Layer 6 of a small transformer language model trained on English Wikipedia (12 layers, counted from 0, width 128).
A neuron's activation on a vector x is GELU(weights . x + bias), where the dot is the dot product.

Input weights of the MLP neurons that the questions are about. A number n stands for (n - 500) times 0.0011.
n11 (bias -0.074): 518 631 362 560 593 480 449 494 451 536 530 485 436 531 466 647 420 543 460 515 583 373 461 445 547 529 436 572 500 602 571 433 491 593 372 745 550 569 414 494 526 543 527 389 651 446 459 375 355 480 379 346 370 566 623 471 546 595 560 449 736 546 488 500 494 600 598 679 452 722 464 583 561 557 792 546 232 312 670 592 538 428 400 481 551 664 377 520 378 565 389 400 487 530 437 438 483 398 604 416 472 589 388 372 430 431 599 454 436 533 555 506 631 553 514 512 371 381 497 574 369 497 532 276 427 618 388 300
n32 (bias -0.030): 522 466 582 473 456 468 523 464 402 486 348 506 418 385 438 372 548 456 560 552 549 436 382 608 644 442 607 652 719 425 617 647 614 621 539 639 375 405 486 631 488 402 392 486 464 686 529 361 423 422 588 358 384 527 497 522 565 652 552 368 423 398 505 363 635 652 444 602 599 494 570 483 591 454 564 598 470 431 584 514 443 619 327 503 408 508 702 445 680 483 431 525 457 524 511 412 568 429 520 500 585 487 493 646 654 391 553 442 462 550 434 434 443 565 288 453 409 523 481 414 509 508 486 542 489 500 506 372
n40 (bias -0.034): 483 452 360 477 620 517 678 614 317 524 413 704 438 530 478 655 356 503 461 509 626 483 474 236 451 580 531 620 462 460 580 458 517 570 503 327 412 407 503 415 609 461 497 472 521 460 515 521 540 525 444 434 435 412 500 515 414 334 658 211 457 591 459 443 295 457 455 485 403 543 519 426 314 543 537 533 385 497 329 446 571 590 588 662 643 447 500 503 273 572 560 538 648 328 442 433 363 541 528 427 400 514 488 597 494 553 455 344 559 442 513 444 486 473 564 662 451 564 482 598 320 618 562 539 701 651 494 360
n82 (bias -0.075): 364 529 552 646 435 551 453 423 397 610 568 463 528 417 443 434 627 427 393 557 381 488 703 415 429 390 106 437 649 696 423 631 386 609 757 549 584 572 525 457 376 757 660 452 277 555 606 360 695 400 415 533 268 726 527 577 400 580 587 500 476 390 394 616 883 722 171 231 556 373 510 549 577 492 578 578 598 598 740 376 530 364 256 466 586 370 476 500 474 455 629 549 385 540 504 463 307 753 428 620 727 441 551 736 419 508 633 671 784 588 475 301 432 471 630 295 466 365 402 520 226 563 551 537 410 288 437 521
n103 (bias -0.105): 779 383 170 417 430 525 486 599 482 474 388 702 334 496 603 633 470 566 624 289 438 666 543 504 411 458 735 695 594 587 503 301 327 433 605 465 378 591 527 663 578 576 216 401 404 145 659 558 596 475 522 438 300 552 351 452 392 464 539 594 534 518 286 480 474 449 717 491 505 578 500 593 434 464 430 464 531 719 402 584 507 724 491 423 662 395 547 861 588 344 361 613 514 561 249 321 259 266 286 379 473 769 646 434 916 709 603 469 725 519 379 601 504 662 500 529 787 369 553 534 348 258 260 428 447 482 414 904
n192 (bias -0.046): 500 342 496 500 403 633 473 401 431 741 478 462 507 703 461 663 375 532 606 436 614 689 632 457 390 370 528 503 569 465 357 746 569 342 504 583 368 341 508 493 334 515 600 560 444 414 582 561 461 394 515 283 434 485 596 432 479 711 510 460 555 365 579 355 559 555 610 335 504 704 539 371 523 344 487 409 474 939 202 481 593 592 211 547 447 436 355 489 536 695 460 612 579 526 523 411 486 392 570 518 728 241 481 661 706 649 408 470 672 527 616 410 463 280 341 436 414 290 741 412 389 627 480 627 391 515 226 439
n203 (bias -0.052): 251 446 436 741 568 525 535 571 550 553 373 884 519 558 425 630 345 586 475 621 575 739 433 229 486 507 476 507 467 627 536 447 485 601 458 619 473 455 492 627 444 658 400 588 496 382 551 515 749 375 538 550 586 519 342 489 395 354 520 556 493 299 602 389 578 529 753 291 356 536 397 381 530 362 586 346 405 360 731 588 669 604 193 740 607 557 507 540 372 658 657 530 563 470 334 478 443 586 465 545 512 688 434 348 553 556 372 542 656 431 523 402 496 484 418 428 327 567 758 389 281 496 655 252 496 659 258 696
n224 (bias -0.059): 747 495 519 474 242 470 431 421 599 858 669 637 425 275 363 585 461 517 479 301 500 355 444 673 439 300 361 436 695 611 310 669 589 695 580 634 363 409 549 673 505 675 396 490 465 610 765 473 307 404 535 186 620 653 450 436 500 528 516 314 521 566 381 281 422 457 281 482 851 546 535 371 372 642 522 554 584 513 433 496 584 409 496 427 601 429 803 669 179 670 492 706 685 465 426 363 521 648 514 261 213 397 788 875 513 596 410 553 860 526 280 531 574 468 500 404 541 473 420 340 361 450 764 617 478 554 332 496
n309 (bias -0.032): 438 487 567 433 408 716 480 482 416 564 669 602 494 598 679 564 621 581 332 611 361 466 568 464 386 574 457 647 551 317 433 433 534 490 490 330 401 519 442 406 574 613 400 472 605 365 526 562 311 395 395 516 461 623 440 449 480 394 543 537 719 614 459 465 466 444 603 290 399 683 518 590 465 358 582 435 414 370 429 539 537 456 325 378 483 484 448 393 436 607 543 418 606 513 646 471 488 657 503 597 467 426 481 834 205 610 331 427 716 452 563 411 450 608 512 533 536 503 666 603 426 643 580 295 538 572 572 587
n356 (bias -0.024): 473 410 355 497 611 539 565 573 557 656 442 350 519 719 389 560 284 424 638 463 659 563 430 352 514 647 461 365 453 406 648 378 383 414 456 758 561 500 668 446 624 475 463 473 559 403 558 490 481 482 512 607 516 324 594 543 372 445 475 518 726 590 441 577 317 394 469 444 625 461 435 660 500 452 620 680 519 509 731 292 461 512 444 639 481 516 446 479 336 503 539 553 614 528 500 607 529 457 561 381 230 470 542 534 634 380 338 562 372 514 551 584 485 436 732 521 678 510 447 518 552 462 448 481 575 605 529 491
n376 (bias -0.026): 423 634 562 510 487 428 514 402 440 467 599 663 341 324 512 326 617 399 460 555 485 503 408 547 664 324 620 600 602 503 593 612 645 613 559 516 567 593 517 428 418 447 414 398 361 514 486 454 364 546 438 325 423 658 380 562 585 683 602 271 383 503 425 497 675 772 618 614 524 581 456 378 559 446 620 394 399 445 281 659 522 529 337 571 543 516 431 488 641 563 588 477 483 484 483 197 549 342 490 628 802 538 448 601 357 584 620 337 506 554 461 461 519 480 289 494 426 460 467 487 445 597 541 567 549 523 400 437
n387 (bias -0.058): 577 470 539 533 463 508 578 410 631 612 353 450 649 517 484 508 359 539 566 612 230 576 738 405 439 540 452 466 366 500 436 650 484 623 508 362 479 688 572 591 191 601 313 494 339 603 672 455 345 116 541 593 478 652 328 419 356 328 515 581 375 583 682 321 435 689 240 413 482 694 507 835 459 530 407 302 488 674 395 160 510 565 769 702 635 719 376 536 557 605 369 731 608 500 375 578 272 410 715 541 585 552 680 421 235 504 563 583 572 485 443 198 451 210 539 366 638 449 479 537 335 576 709 479 371 614 483 525
n407 (bias -0.070): 387 559 625 482 461 565 802 554 427 601 465 525 726 632 561 377 381 480 534 636 510 469 500 401 563 659 523 435 431 553 453 561 566 184 554 569 526 412 391 527 436 555 511 482 450 470 630 444 377 476 554 227 487 650 493 419 400 575 516 658 636 382 343 467 732 448 558 540 644 672 514 569 446 601 566 711 335 489 620 471 491 556 331 567 468 461 531 586 712 340 562 671 496 404 377 482 347 475 384 581 629 845 575 697 572 642 445 482 566 401 142 518 447 411 216 636 414 500 511 567 361 621 289 379 500 636 611 627
n490 (bias -0.055): 416 592 238 462 369 590 726 588 444 547 576 282 258 430 472 534 259 359 464 679 431 483 425 504 406 352 361 570 349 719 562 663 607 517 675 354 535 513 829 679 415 782 479 537 653 584 624 487 456 436 504 643 444 360 556 382 480 682 648 442 517 513 389 359 462 707 509 432 369 629 466 478 316 637 529 197 577 500 409 595 634 294 590 385 575 756 550 700 217 262 340 555 455 513 345 416 512 555 305 253 790 396 489 670 789 673 543 560 480 528 551 572 458 645 380 419 252 337 944 312 531 430 809 609 646 382 509 465
n560 (bias -0.067): 382 721 329 714 418 442 574 507 404 428 385 628 650 581 532 782 573 553 316 594 414 588 684 507 531 446 413 401 455 764 398 417 416 315 477 378 434 537 492 622 421 393 467 497 387 520 617 468 520 447 556 443 269 709 504 434 527 214 719 445 792 432 586 303 710 489 660 360 584 641 530 660 587 301 557 294 406 861 665 152 469 552 417 496 603 624 383 540 520 523 518 440 484 600 520 506 325 459 657 507 376 767 632 489 575 515 335 492 514 555 438 511 644 477 546 518 543 504 519 548 456 539 346 554 405 658 585 706
n614 (bias -0.048): 559 442 478 641 521 395 382 540 532 755 531 525 408 320 463 464 565 460 384 207 450 497 614 466 584 609 325 519 420 622 487 368 561 355 560 404 394 615 561 389 489 594 556 469 556 419 511 464 426 497 416 410 485 528 246 467 408 456 525 476 699 581 398 380 441 582 579 687 418 784 412 746 585 518 595 579 489 338 780 701 526 298 175 430 537 408 384 544 444 446 554 447 437 587 621 477 533 444 680 392 591 613 406 532 387 668 543 581 364 549 591 440 479 664 307 517 489 376 758 573 667 315 663 254 372 587 660 507
n642 (bias -0.070): 451 648 568 425 518 679 590 331 617 611 313 547 543 298 459 344 384 500 656 407 711 409 644 510 394 597 413 656 500 508 529 829 535 371 450 257 537 542 383 438 466 339 645 568 575 560 615 343 395 368 403 391 339 582 456 497 457 407 487 426 312 381 529 470 711 745 569 230 530 444 434 460 612 530 464 416 684 690 526 208 470 436 450 564 487 590 663 442 473 442 327 707 451 535 365 362 408 436 571 472 648 360 536 604 604 471 350 658 477 575 534 518 475 722 608 524 381 285 694 486 662 537 443 596 630 496 592 453
n798 (bias -0.097): 344 687 389 485 350 422 714 573 555 426 645 745 527 484 813 461 322 482 383 395 346 519 424 238 685 444 476 707 225 391 642 527 388 262 384 688 460 431 386 481 500 429 785 540 330 395 629 512 544 460 608 394 435 392 452 407 448 452 524 382 808 492 570 610 553 474 375 550 414 548 497 574 512 468 400 622 550 512 539 343 730 664 473 516 503 574 451 600 496 429 526 361 447 729 343 462 298 657 866 489 396 677 675 562 446 454 330 399 603 483 413 573 374 273 682 489 681 440 585 485 378 456 598 389 636 334 464 563
n807 (bias -0.080): 581 533 253 308 300 417 309 401 803 959 432 495 633 603 698 634 625 176 522 289 396 580 536 517 340 478 283 562 599 323 708 565 354 303 486 755 595 739 267 351 442 435 374 420 660 510 438 496 314 413 641 547 564 377 569 413 308 505 525 285 678 587 486 420 527 620 500 546 447 247 588 639 344 705 787 760 477 454 537 347 523 369 587 409 456 376 371 526 423 505 447 404 371 590 185 148 522 590 362 324 198 692 615 573 706 586 421 564 429 653 468 591 667 377 517 391 667 405 500 307 572 692 616 673 634 303 335 379
n856 (bias -0.108): 457 247 314 448 243 588 454 483 437 689 353 712 456 549 562 482 234 603 645 443 579 530 359 370 472 585 560 508 472 665 423 465 602 590 487 442 414 617 397 605 588 938 457 462 417 318 450 449 624 471 395 353 338 666 367 455 392 587 633 483 372 820 395 488 595 556 464 614 481 615 377 793 504 231 573 513 522 627 580 411 602 733 509 436 473 636 611 887 472 558 411 679 270 647 349 314 329 175 308 236 382 632 614 346 658 313 554 500 504 462 470 724 530 545 533 708 596 309 658 496 366 194 311 648 443 307 401 887
n866 (bias -0.062): 464 558 563 480 418 503 607 550 557 566 337 676 658 493 494 497 355 562 475 318 412 446 629 563 615 510 625 560 333 216 454 470 391 554 480 493 582 526 513 443 427 611 666 464 540 531 781 497 524 434 467 537 439 605 466 401 479 510 597 361 478 738 447 540 481 362 467 470 328 393 349 497 487 538 461 805 507 573 369 698 582 598 576 658 462 635 529 614 399 554 551 595 517 810 466 559 415 366 387 533 418 654 464 586 371 648 311 530 452 399 255 437 575 463 460 478 593 466 497 581 278 781 517 473 390 480 381 654
n874 (bias -0.063): 458 721 578 268 496 378 474 510 615 588 500 458 570 406 437 290 600 420 420 493 470 514 338 419 464 320 604 561 420 493 438 358 517 348 401 668 591 629 575 564 574 518 365 515 612 515 445 492 709 487 279 271 432 518 513 441 522 328 670 597 497 708 634 549 552 438 375 451 332 621 537 414 376 625 627 604 557 676 579 411 576 719 468 313 621 652 561 588 589 536 622 623 338 524 460 405 309 587 214 247 467 747 423 327 662 468 475 380 335 623 521 549 500 689 380 580 562 595 472 538 452 453 281 532 709 529 529 629
n933 (bias -0.068): 439 327 711 699 522 780 514 600 450 593 513 611 482 577 425 491 215 487 609 731 890 693 716 610 386 521 626 617 386 746 552 723 646 195 713 639 638 718 495 462 225 595 422 435 513 463 739 407 371 341 438 523 523 333 450 384 317 823 769 665 328 389 535 451 609 660 460 447 289 463 511 379 273 449 582 342 536 496 509 406 540 570 336 735 516 815 453 432 603 203 406 456 500 482 398 496 433 299 297 269 591 789 607 261 381 729 636 451 610 500 504 487 456 281 609 382 445 381 509 322 337 527 561 455 433 491 632 298

Each question shows a token from some text and the vector x that enters the MLP there. A number n stands for (n - 500) times 0.012.

"–": 469 552 548 407 457 511 493 549 449 415 550 454 467 467 487 455 592 498 527 565 505 460 538 532 608 561 490 491 556 456 502 385 526 450 394 515 498 491 480 392 454 477 495 582 457 525 577 626 481 510 523 474 506 409 479 632 683 524 541 411 504 467 493 506 417 430 487 500 504 442 542 375 523 557 445 418 551 456 479 611 200 474 469 433 485 433 530 469 555 476 591 534 486 444 461 433 510 494 569 456 551 433 402 502 501 571 576 611 458 289 576 450 533 561 470 537 500 576 478 504 425 577 515 491 603 538 512 393
The three highest activations, in order: n376, n32, n40

"ery": 523 535 378 366 488 431 410 576 530 439 553 415 475 477 425 481 559 535 529 528 460 549 482 519 534 527 637 448 552 467 502 414 397 466 528 497 418 541 505 467 541 395 452 582 485 561 546 568 502 525 532 502 531 447 519 644 536 507 472 645 451 563 485 515 500 400 433 492 520 528 495 518 592 498 410 414 568 581 468 551 172 550 608 490 496 475 491 552 615 470 507 495 476 515 521 480 490 473 441 469 410 564 442 458 602 379 594 569 429 307 477 495 477 436 453 563 558 489 488 520 468 553 393 560 464 448 496 581
The three highest activations, in order: n103, n874, n856

" fourth": 439 501 481 499 476 480 516 490 434 460 558 571 442 491 460 556 498 574 521 503 469 570 523 581 554 431 554 446 494 432 502 467 389 459 468 630 538 517 500 489 493 409 552 517 473 656 538 673 415 597 527 461 523 480 558 629 583 490 453 478 535 517 511 533 373 457 497 580 411 536 495 455 539 426 362 480 573 488 461 535 257 528 526 508 484 446 439 553 520 528 514 472 586 424 558 442 516 520 560 511 466 432 345 493 517 463 539 570 399 261 594 522 459 495 456 504 460 499 495 531 478 553 555 515 446 501 487 448
Which of these neurons fires most? n192

" leg": 434 479 596 530 540 495 448 537 484 360 469 542 497 487 462 559 412 594 512 501 468 437 591 608 608 522 529 416 511 393 502 470 349 497 385 596 603 359 523 486 474 477 549 517 540 666 531 635 484 561 478 491 591 481 587 639 594 460 464 526 556 507 471 498 500 442 426 563 522 472 528 481 512 423 365 472 443 491 519 535 336 482 675 590 455 530 487 534 387 543 479 479 575 476 476 468 517 514 522 439 521 372 343 443 484 442 569 472 382 308 619 502 405 502 504 506 574 471 398 545 472 601 447 517 548 465 455 460
The two highest activations, in order: n866, n356

" the": 427 459 423 541 524 501 501 477 489 402 525 511 498 543 408 444 458 591 442 500 496 501 534 616 569 525 442 412 452 429 502 447 402 534 521 517 533 506 451 522 554 547 566 506 496 563 517 611 497 549 524 491 599 547 506 642 521 598 476 506 437 450 552 484 510 411 534 736 422 529 554 571 503 494 403 481 488 493 574 470 312 468 577 506 472 380 517 538 440 502 516 378 500 429 482 498 462 532 600 495 497 510 354 460 474 510 594 468 442 239 583 558 359 462 495 499 522 541 467 510 507 511 487 493 477 521 525 464
The most active neuron and its activation: n614, at about 0.2

",": 455 445 514 491 441 553 419 532 522 437 540 514 513 478 478 463 515 511 441 593 436 541 509 544 540 525 544 386 478 474 502 401 398 440 453 495 494 557 516 410 485 527 516 604 505 538 522 591 568 555 572 524 527 536 431 659 506 452 441 607 489 482 560 502 429 433 486 468 504 529 512 568 491 452 383 421 485 481 514 609 350 439 531 413 486 498 470 449 584 522 551 441 525 498 592 471 540 480 487 512 527 525 387 463 485 444 494 503 477 221 635 515 540 509 496 487 584 531 552 507 410 572 495 509 443 492 451 560
The most active neuron and its activation: n309, at about 1.2

" that": 434 444 441 546 531 464 447 548 447 525 564 417 466 564 431 494 537 550 474 578 463 510 475 582 560 632 549 417 481 476 502 414 426 454 473 477 571 526 496 489 492 491 549 538 524 518 400 579 500 535 488 588 516 478 435 652 516 557 506 551 470 516 517 529 392 372 543 609 431 549 424 483 519 552 478 425 439 443 560 571 308 461 512 489 558 525 539 494 607 569 446 498 486 567 515 452 583 467 544 469 464 588 465 433 431 456 566 513 350 256 615 498 413 338 464 558 477 447 525 447 565 607 483 662 413 430 473 567
Which of these neurons fires most? n614

" Sv": 510 436 602 535 447 538 472 479 426 412 569 394 505 479 467 531 531 484 538 546 454 395 514 551 619 467 494 441 458 470 502 558 432 498 387 473 529 486 506 506 509 536 539 522 449 507 345 513 428 625 444 628 505 527 549 643 700 461 445 538 630 547 602 487 313 515 578 607 389 574 424 449 508 579 447 520 485 410 518 495 348 475 560 526 477 501 425 414 419 417 501 455 474 411 588 417 585 549 576 418 341 486 349 418 438 382 590 582 470 395 669 576 461 484 504 540 433 607 552 562 613 511 509 479 496 541 443 388
The most active neuron and its activation: n11, at about 2.1

"K": 507 453 475 448 452 584 313 523 492 404 571 468 497 427 523 525 544 477 477 505 492 553 516 674 576 503 458 390 511 492 502 537 348 500 383 563 563 507 446 433 524 465 522 521 460 547 371 558 485 492 533 495 515 503 537 651 687 554 427 464 511 560 491 436 486 464 604 444 493 533 492 434 527 590 465 524 539 447 557 395 162 450 553 478 494 480 474 456 454 549 555 462 523 522 511 444 571 521 607 456 357 469 342 513 500 408 540 586 486 352 557 486 510 497 513 516 579 567 382 444 636 581 516 579 476 474 477 432
The most active neuron and its activation: n807, at about 2

"ual": 435 527 476 515 520 480 420 489 535 476 489 499 559 504 466 503 424 669 466 467 496 496 528 531 629 571 500 393 464 466 502 501 416 425 384 569 671 447 395 488 508 389 587 506 471 521 520 555 427 492 571 457 492 441 558 652 560 530 427 577 550 498 584 519 437 475 555 538 475 465 584 440 494 635 433 519 488 476 523 520 186 520 555 459 460 427 444 499 693 548 494 539 571 403 555 466 541 521 488 589 474 519 406 403 562 384 467 543 350 317 465 527 480 445 525 597 310 541 549 536 451 526 405 465 468 601 485 513
The most active neuron and its activation: n407, at about 1.8

" in": 394 568 454 504 528 461 439 451 460 513 546 481 535 500 439 379 468 557 437 533 493 502 460 493 546 482 483 373 460 548 502 458 484 453 463 498 551 511 466 495 536 555 533 611 558 456 554 611 425 497 483 513 553 435 527 668 519 539 390 575 480 449 530 508 485 508 592 514 431 593 568 456 458 427 429 496 465 487 512 551 344 484 508 507 510 538 468 502 429 543 501 462 503 461 498 479 517 524 484 493 545 485 360 452 568 486 534 531 425 248 548 497 407 528 515 537 512 588 565 440 638 522 467 544 537 481 415 504
Which of these neurons fires most? n203

"ni": 392 574 469 523 503 457 339 468 516 413 549 493 631 515 369 428 394 525 443 500 508 383 543 646 606 507 534 303 562 488 502 510 471 653 374 598 554 488 515 489 588 570 461 539 482 584 446 515 418 483 493 586 553 568 598 616 648 570 382 539 541 535 515 418 591 391 526 550 419 583 591 540 610 536 434 502 493 498 548 445 195 462 537 396 433 457 373 575 495 431 495 368 468 475 490 470 576 524 552 464 404 468 322 503 505 417 523 461 498 366 473 491 540 661 537 497 415 576 367 522 543 534 463 558 500 501 460 547
Which of these neurons fires most? n11

" |": 443 463 497 506 474 440 436 497 463 528 519 451 485 506 418 444 554 518 552 552 500 516 545 550 559 452 482 510 489 434 501 530 543 499 389 465 519 540 452 611 507 551 525 537 561 539 514 543 456 534 589 523 460 406 692 655 669 470 435 520 469 472 537 542 416 425 515 498 460 486 582 416 501 533 417 567 539 445 467 494 315 427 491 481 414 503 468 437 549 511 547 492 513 505 502 449 567 565 501 538 491 439 399 467 516 451 498 601 449 222 478 513 504 494 567 525 379 566 471 442 551 570 429 442 540 547 487 563
Which of these neurons fires most? n32

".": 451 474 523 492 468 494 438 538 374 513 489 423 537 502 475 534 507 460 507 529 436 526 540 482 603 588 409 473 541 544 502 501 439 450 521 480 575 534 558 513 557 541 497 571 575 424 514 609 498 511 499 549 515 544 497 642 599 447 437 562 445 463 620 486 575 419 512 511 386 555 610 479 543 501 371 446 541 508 465 519 200 438 540 447 477 388 463 430 597 533 525 439 450 494 560 462 571 516 529 464 487 507 423 428 537 420 428 571 528 248 550 510 484 464 421 534 538 482 510 473 587 508 572 525 483 420 473 558
Which of these neurons fires most? n614

" to": 387 511 453 460 536 534 405 537 481 493 588 460 562 471 396 444 466 620 399 639 545 463 561 584 478 626 472 387 445 502 502 419 501 514 437 492 561 598 481 501 451 578 571 527 511 445 500 591 439 456 530 508 469 471 513 626 494 608 474 575 423 407 577 556 450 486 480 458 414 510 609 356 492 576 470 484 476 478 510 478 280 430 653 546 495 496 467 470 461 532 524 448 480 469 487 470 572 596 521 491 512 515 412 464 549 509 508 537 454 246 621 449 458 557 528 570 496 588 523 359 570 562 436 479 509 441 425 518
The two highest activations, in order: n933, n490

"=": 516 503 492 458 476 459 481 554 446 515 531 478 474 491 434 459 553 490 494 501 469 508 457 565 505 522 508 423 507 527 502 571 494 558 414 570 487 455 510 565 486 530 513 554 530 552 477 642 440 490 600 477 509 444 553 653 544 469 435 514 450 488 500 468 448 488 528 544 502 493 579 472 425 482 424 433 539 495 512 419 197 501 501 488 399 416 552 583 481 593 525 470 449 568 540 403 536 562 439 496 460 401 449 569 580 427 461 528 421 249 567 537 533 456 539 460 549 573 495 496 442 550 521 502 508 516 469 518
The most active neuron and its activation: n224, at about 1.5

"and": 405 393 592 520 464 548 516 523 472 228 563 498 456 457 475 579 513 496 475 553 416 565 528 634 596 593 572 356 471 524 502 454 442 504 452 480 658 458 471 417 520 380 536 540 426 677 378 531 439 542 483 538 559 507 472 637 618 599 506 531 517 453 496 506 501 475 526 632 428 496 594 483 518 555 455 460 537 526 419 462 307 541 553 492 378 560 336 481 544 486 515 463 514 468 526 475 594 502 459 483 409 510 356 504 444 454 583 417 501 325 437 618 596 463 483 580 487 481 437 548 425 545 476 589 498 485 506 447
The most active neuron and its activation: n376, at about 1.1

" 2025": 385 477 524 437 465 440 491 469 324 526 562 437 476 474 412 608 523 582 452 551 458 423 523 482 555 507 512 436 564 471 502 445 539 427 481 517 562 408 488 442 526 409 602 499 570 523 527 542 427 618 524 506 455 499 544 642 589 462 410 529 536 460 564 505 372 452 505 570 466 538 566 562 612 533 405 537 550 513 497 563 375 438 558 369 455 511 384 450 510 496 494 389 469 417 613 429 577 572 530 578 618 514 451 562 538 456 617 601 406 280 620 403 431 440 518 464 422 511 501 532 511 545 531 412 477 533 519 527
Which of these neurons fires most? n614

" lived": 522 485 600 460 469 438 457 515 517 484 538 496 538 532 409 490 503 580 489 500 446 473 569 473 496 444 526 402 488 497 502 480 429 348 477 509 516 516 491 521 517 425 534 577 492 536 592 543 443 568 479 594 531 488 547 650 524 520 406 626 471 426 453 494 406 502 508 579 610 539 472 566 547 486 401 524 436 465 422 466 286 497 463 417 456 543 518 503 528 453 575 550 521 469 578 467 530 451 492 571 506 520 408 431 560 430 439 574 394 262 457 474 486 533 496 538 541 490 569 581 557 588 574 508 358 544 511 397
The two highest activations, in order: n407, n356

" representative": 343 516 468 524 432 466 496 528 413 428 514 503 576 515 438 557 431 564 430 557 438 462 525 561 640 588 565 388 465 416 502 567 400 489 419 529 633 406 423 454 500 462 581 568 517 599 496 564 474 523 484 444 486 546 519 646 511 512 503 611 479 446 578 613 468 447 433 519 465 532 511 472 477 516 457 587 477 553 491 471 288 515 640 473 428 447 467 577 490 520 527 542 455 447 575 472 538 586 535 579 397 479 458 356 449 490 438 549 380 272 522 525 430 400 540 558 542 520 518 575 505 600 441 514 487 483 498 472
Which of these neurons fires most? n866

"ti": 475 629 434 461 447 398 495 516 537 433 521 402 555 485 449 527 366 542 402 521 482 538 566 425 527 479 564 326 606 390 502 490 467 456 349 608 583 486 493 422 587 468 503 567 473 450 507 541 440 480 558 524 538 417 514 638 550 454 394 566 399 538 589 419 503 512 485 562 520 399 648 447 447 637 487 509 599 512 458 483 224 464 683 394 393 561 455 473 516 528 440 468 530 447 507 445 595 590 509 515 368 444 426 440 496 441 439 506 576 371 473 551 536 592 532 530 436 623 486 529 656 524 477 497 542 572 476 388
Which of these neurons fires most? n807

"|": 533 432 480 451 441 523 432 560 487 546 537 498 466 506 493 433 553 554 550 557 449 567 441 529 587 444 403 408 452 461 502 508 504 448 430 620 504 455 521 532 466 539 548 529 427 544 481 606 494 506 669 499 554 527 509 652 596 491 439 408 424 524 480 492 474 528 538 562 449 504 558 449 465 478 404 533 540 515 479 532 307 513 585 381 459 425 540 496 474 574 481 464 462 547 485 390 564 518 555 492 472 476 424 488 522 456 565 574 436 230 584 493 476 464 463 499 511 531 419 573 557 522 512 473 439 467 473 550
The three highest activations, in order: n32, n807, n224

" (": 304 471 455 502 425 501 472 537 519 426 551 534 507 526 441 432 483 507 465 580 482 574 432 585 484 583 524 519 448 490 502 519 501 506 376 509 659 502 495 473 530 482 498 541 527 505 540 589 489 508 540 484 521 413 454 606 682 483 459 525 456 511 483 488 489 469 472 411 445 533 570 470 568 497 434 405 599 391 416 497 247 494 533 509 451 370 434 565 563 524 526 521 492 446 571 460 658 514 468 493 428 458 382 479 524 549 557 539 479 276 635 407 492 508 526 484 537 538 632 408 583 528 479 603 511 484 534 481
The two highest activations, in order: n490, n309

"\n\n": 549 499 481 468 443 458 454 548 388 518 530 487 485 521 476 502 509 495 461 503 437 541 521 518 509 547 503 444 527 532 502 528 380 462 454 495 442 455 542 491 547 506 493 558 531 484 508 659 506 443 528 497 458 530 502 660 639 468 433 557 444 490 434 552 497 529 590 504 361 514 529 488 436 461 415 504 542 520 475 521 258 442 545 470 521 464 484 573 422 547 492 422 476 521 591 456 540 493 518 430 434 537 392 482 503 540 506 546 454 255 515 568 501 480 484 457 512 549 510 509 477 556 502 516 508 489 538 497
Which of these neurons fires most? n103

" being": 431 495 491 518 481 497 421 485 496 446 591 476 591 576 402 514 465 606 509 479 527 500 548 526 577 543 394 429 549 485 502 486 442 458 535 529 540 476 382 479 549 517 626 605 462 547 508 541 506 493 407 517 538 508 520 662 509 549 294 530 442 405 588 558 477 456 396 548 312 532 620 492 478 443 425 463 477 500 505 493 398 479 499 529 460 481 483 558 468 512 592 601 454 447 570 531 554 563 559 497 525 478 386 436 457 490 422 485 428 271 538 510 420 467 517 639 424 532 553 504 476 538 510 558 418 417 527 445
The two highest activations, in order: n192, n82

"ium": 463 550 516 441 471 541 560 499 526 416 533 393 521 445 486 438 490 603 478 563 465 502 454 523 520 496 562 397 504 476 502 485 520 449 432 500 538 409 501 440 567 356 471 530 556 462 454 549 496 591 457 574 635 474 469 631 569 471 393 635 585 562 438 512 430 505 524 487 497 549 588 540 511 577 398 482 513 472 450 508 169 593 610 474 400 418 478 371 669 477 411 496 563 403 535 548 640 558 449 528 456 489 305 574 577 430 520 476 515 317 460 476 481 474 552 610 458 580 460 534 483 503 384 512 542 498 475 547
Which of these neurons fires most? n407

" is": 403 488 443 583 535 591 519 564 480 519 583 476 464 548 423 560 473 468 503 529 488 490 526 572 603 557 526 391 529 514 502 504 397 408 451 533 526 531 499 492 518 555 563 571 515 597 531 600 513 504 498 594 575 517 507 652 567 529 347 528 480 382 502 519 415 422 463 542 441 520 460 523 542 471 443 342 444 477 468 546 336 435 437 468 569 519 431 591 484 539 573 521 450 449 524 459 526 493 433 454 443 539 440 399 472 531 464 563 412 241 556 470 468 440 456 591 486 536 467 472 527 603 564 482 411 494 480 487
The two highest activations, in order: n203, n356

" Z": 465 491 514 520 502 543 454 501 496 366 545 498 428 515 567 534 535 518 520 578 494 442 494 657 616 522 553 387 446 513 502 478 403 519 334 434 581 444 368 544 544 532 544 471 549 533 375 558 547 562 508 486 543 416 537 655 701 407 401 442 574 580 511 511 369 579 565 551 455 510 579 429 437 598 415 425 497 419 474 425 282 479 547 482 494 459 409 365 473 528 585 455 579 420 531 473 595 568 479 462 423 514 337 511 389 474 472 507 480 339 612 550 530 569 503 550 522 537 435 502 604 553 426 507 532 476 473 476
The most active neuron and its activation: n309, at about 0.58

" from": 440 458 508 601 520 459 343 501 395 444 563 478 563 497 431 464 498 515 444 552 501 401 498 477 537 620 473 381 481 456 502 493 428 495 489 490 556 538 457 410 473 517 520 585 504 434 569 603 438 492 514 570 506 457 514 671 458 570 479 543 565 482 506 534 434 513 528 558 448 584 557 524 434 533 450 489 473 466 499 464 295 454 513 461 535 471 446 468 533 483 542 520 469 463 534 528 595 458 577 526 425 503 380 464 485 476 530 541 443 224 538 491 471 514 518 555 536 559 631 461 578 544 543 522 495 497 510 488
Which of these neurons fires most? n614

"  ": 522 453 463 474 460 485 447 536 468 416 563 463 483 508 380 582 486 501 485 490 463 428 484 462 545 481 504 525 535 508 502 501 469 454 500 465 642 481 440 541 560 466 489 520 520 507 438 569 419 613 586 582 513 404 529 661 623 466 433 394 510 475 560 536 313 452 448 543 474 527 640 525 514 548 404 475 529 471 438 440 460 440 544 474 467 542 446 468 423 569 528 392 521 454 566 475 618 597 499 518 486 453 444 532 417 466 561 523 554 244 627 506 496 487 521 604 453 492 453 488 541 547 448 413 496 523 508 556
The two highest activations, in order: n40, n309

"min": 392 564 488 502 509 609 386 550 524 425 458 572 555 492 437 550 360 523 430 644 451 502 465 521 522 507 576 321 479 396 502 531 417 425 507 671 633 528 548 432 517 544 542 494 487 446 553 589 539 457 621 458 508 522 531 596 600 484 398 593 370 564 657 485 548 342 418 542 427 511 593 445 498 518 410 464 497 539 480 403 249 529 670 437 470 526 494 650 415 552 471 434 488 448 584 471 597 552 502 480 396 414 390 375 476 455 516 526 378 353 606 487 422 592 509 526 451 516 417 604 446 549 431 527 564 519 457 494
Which of these neurons fires most? n874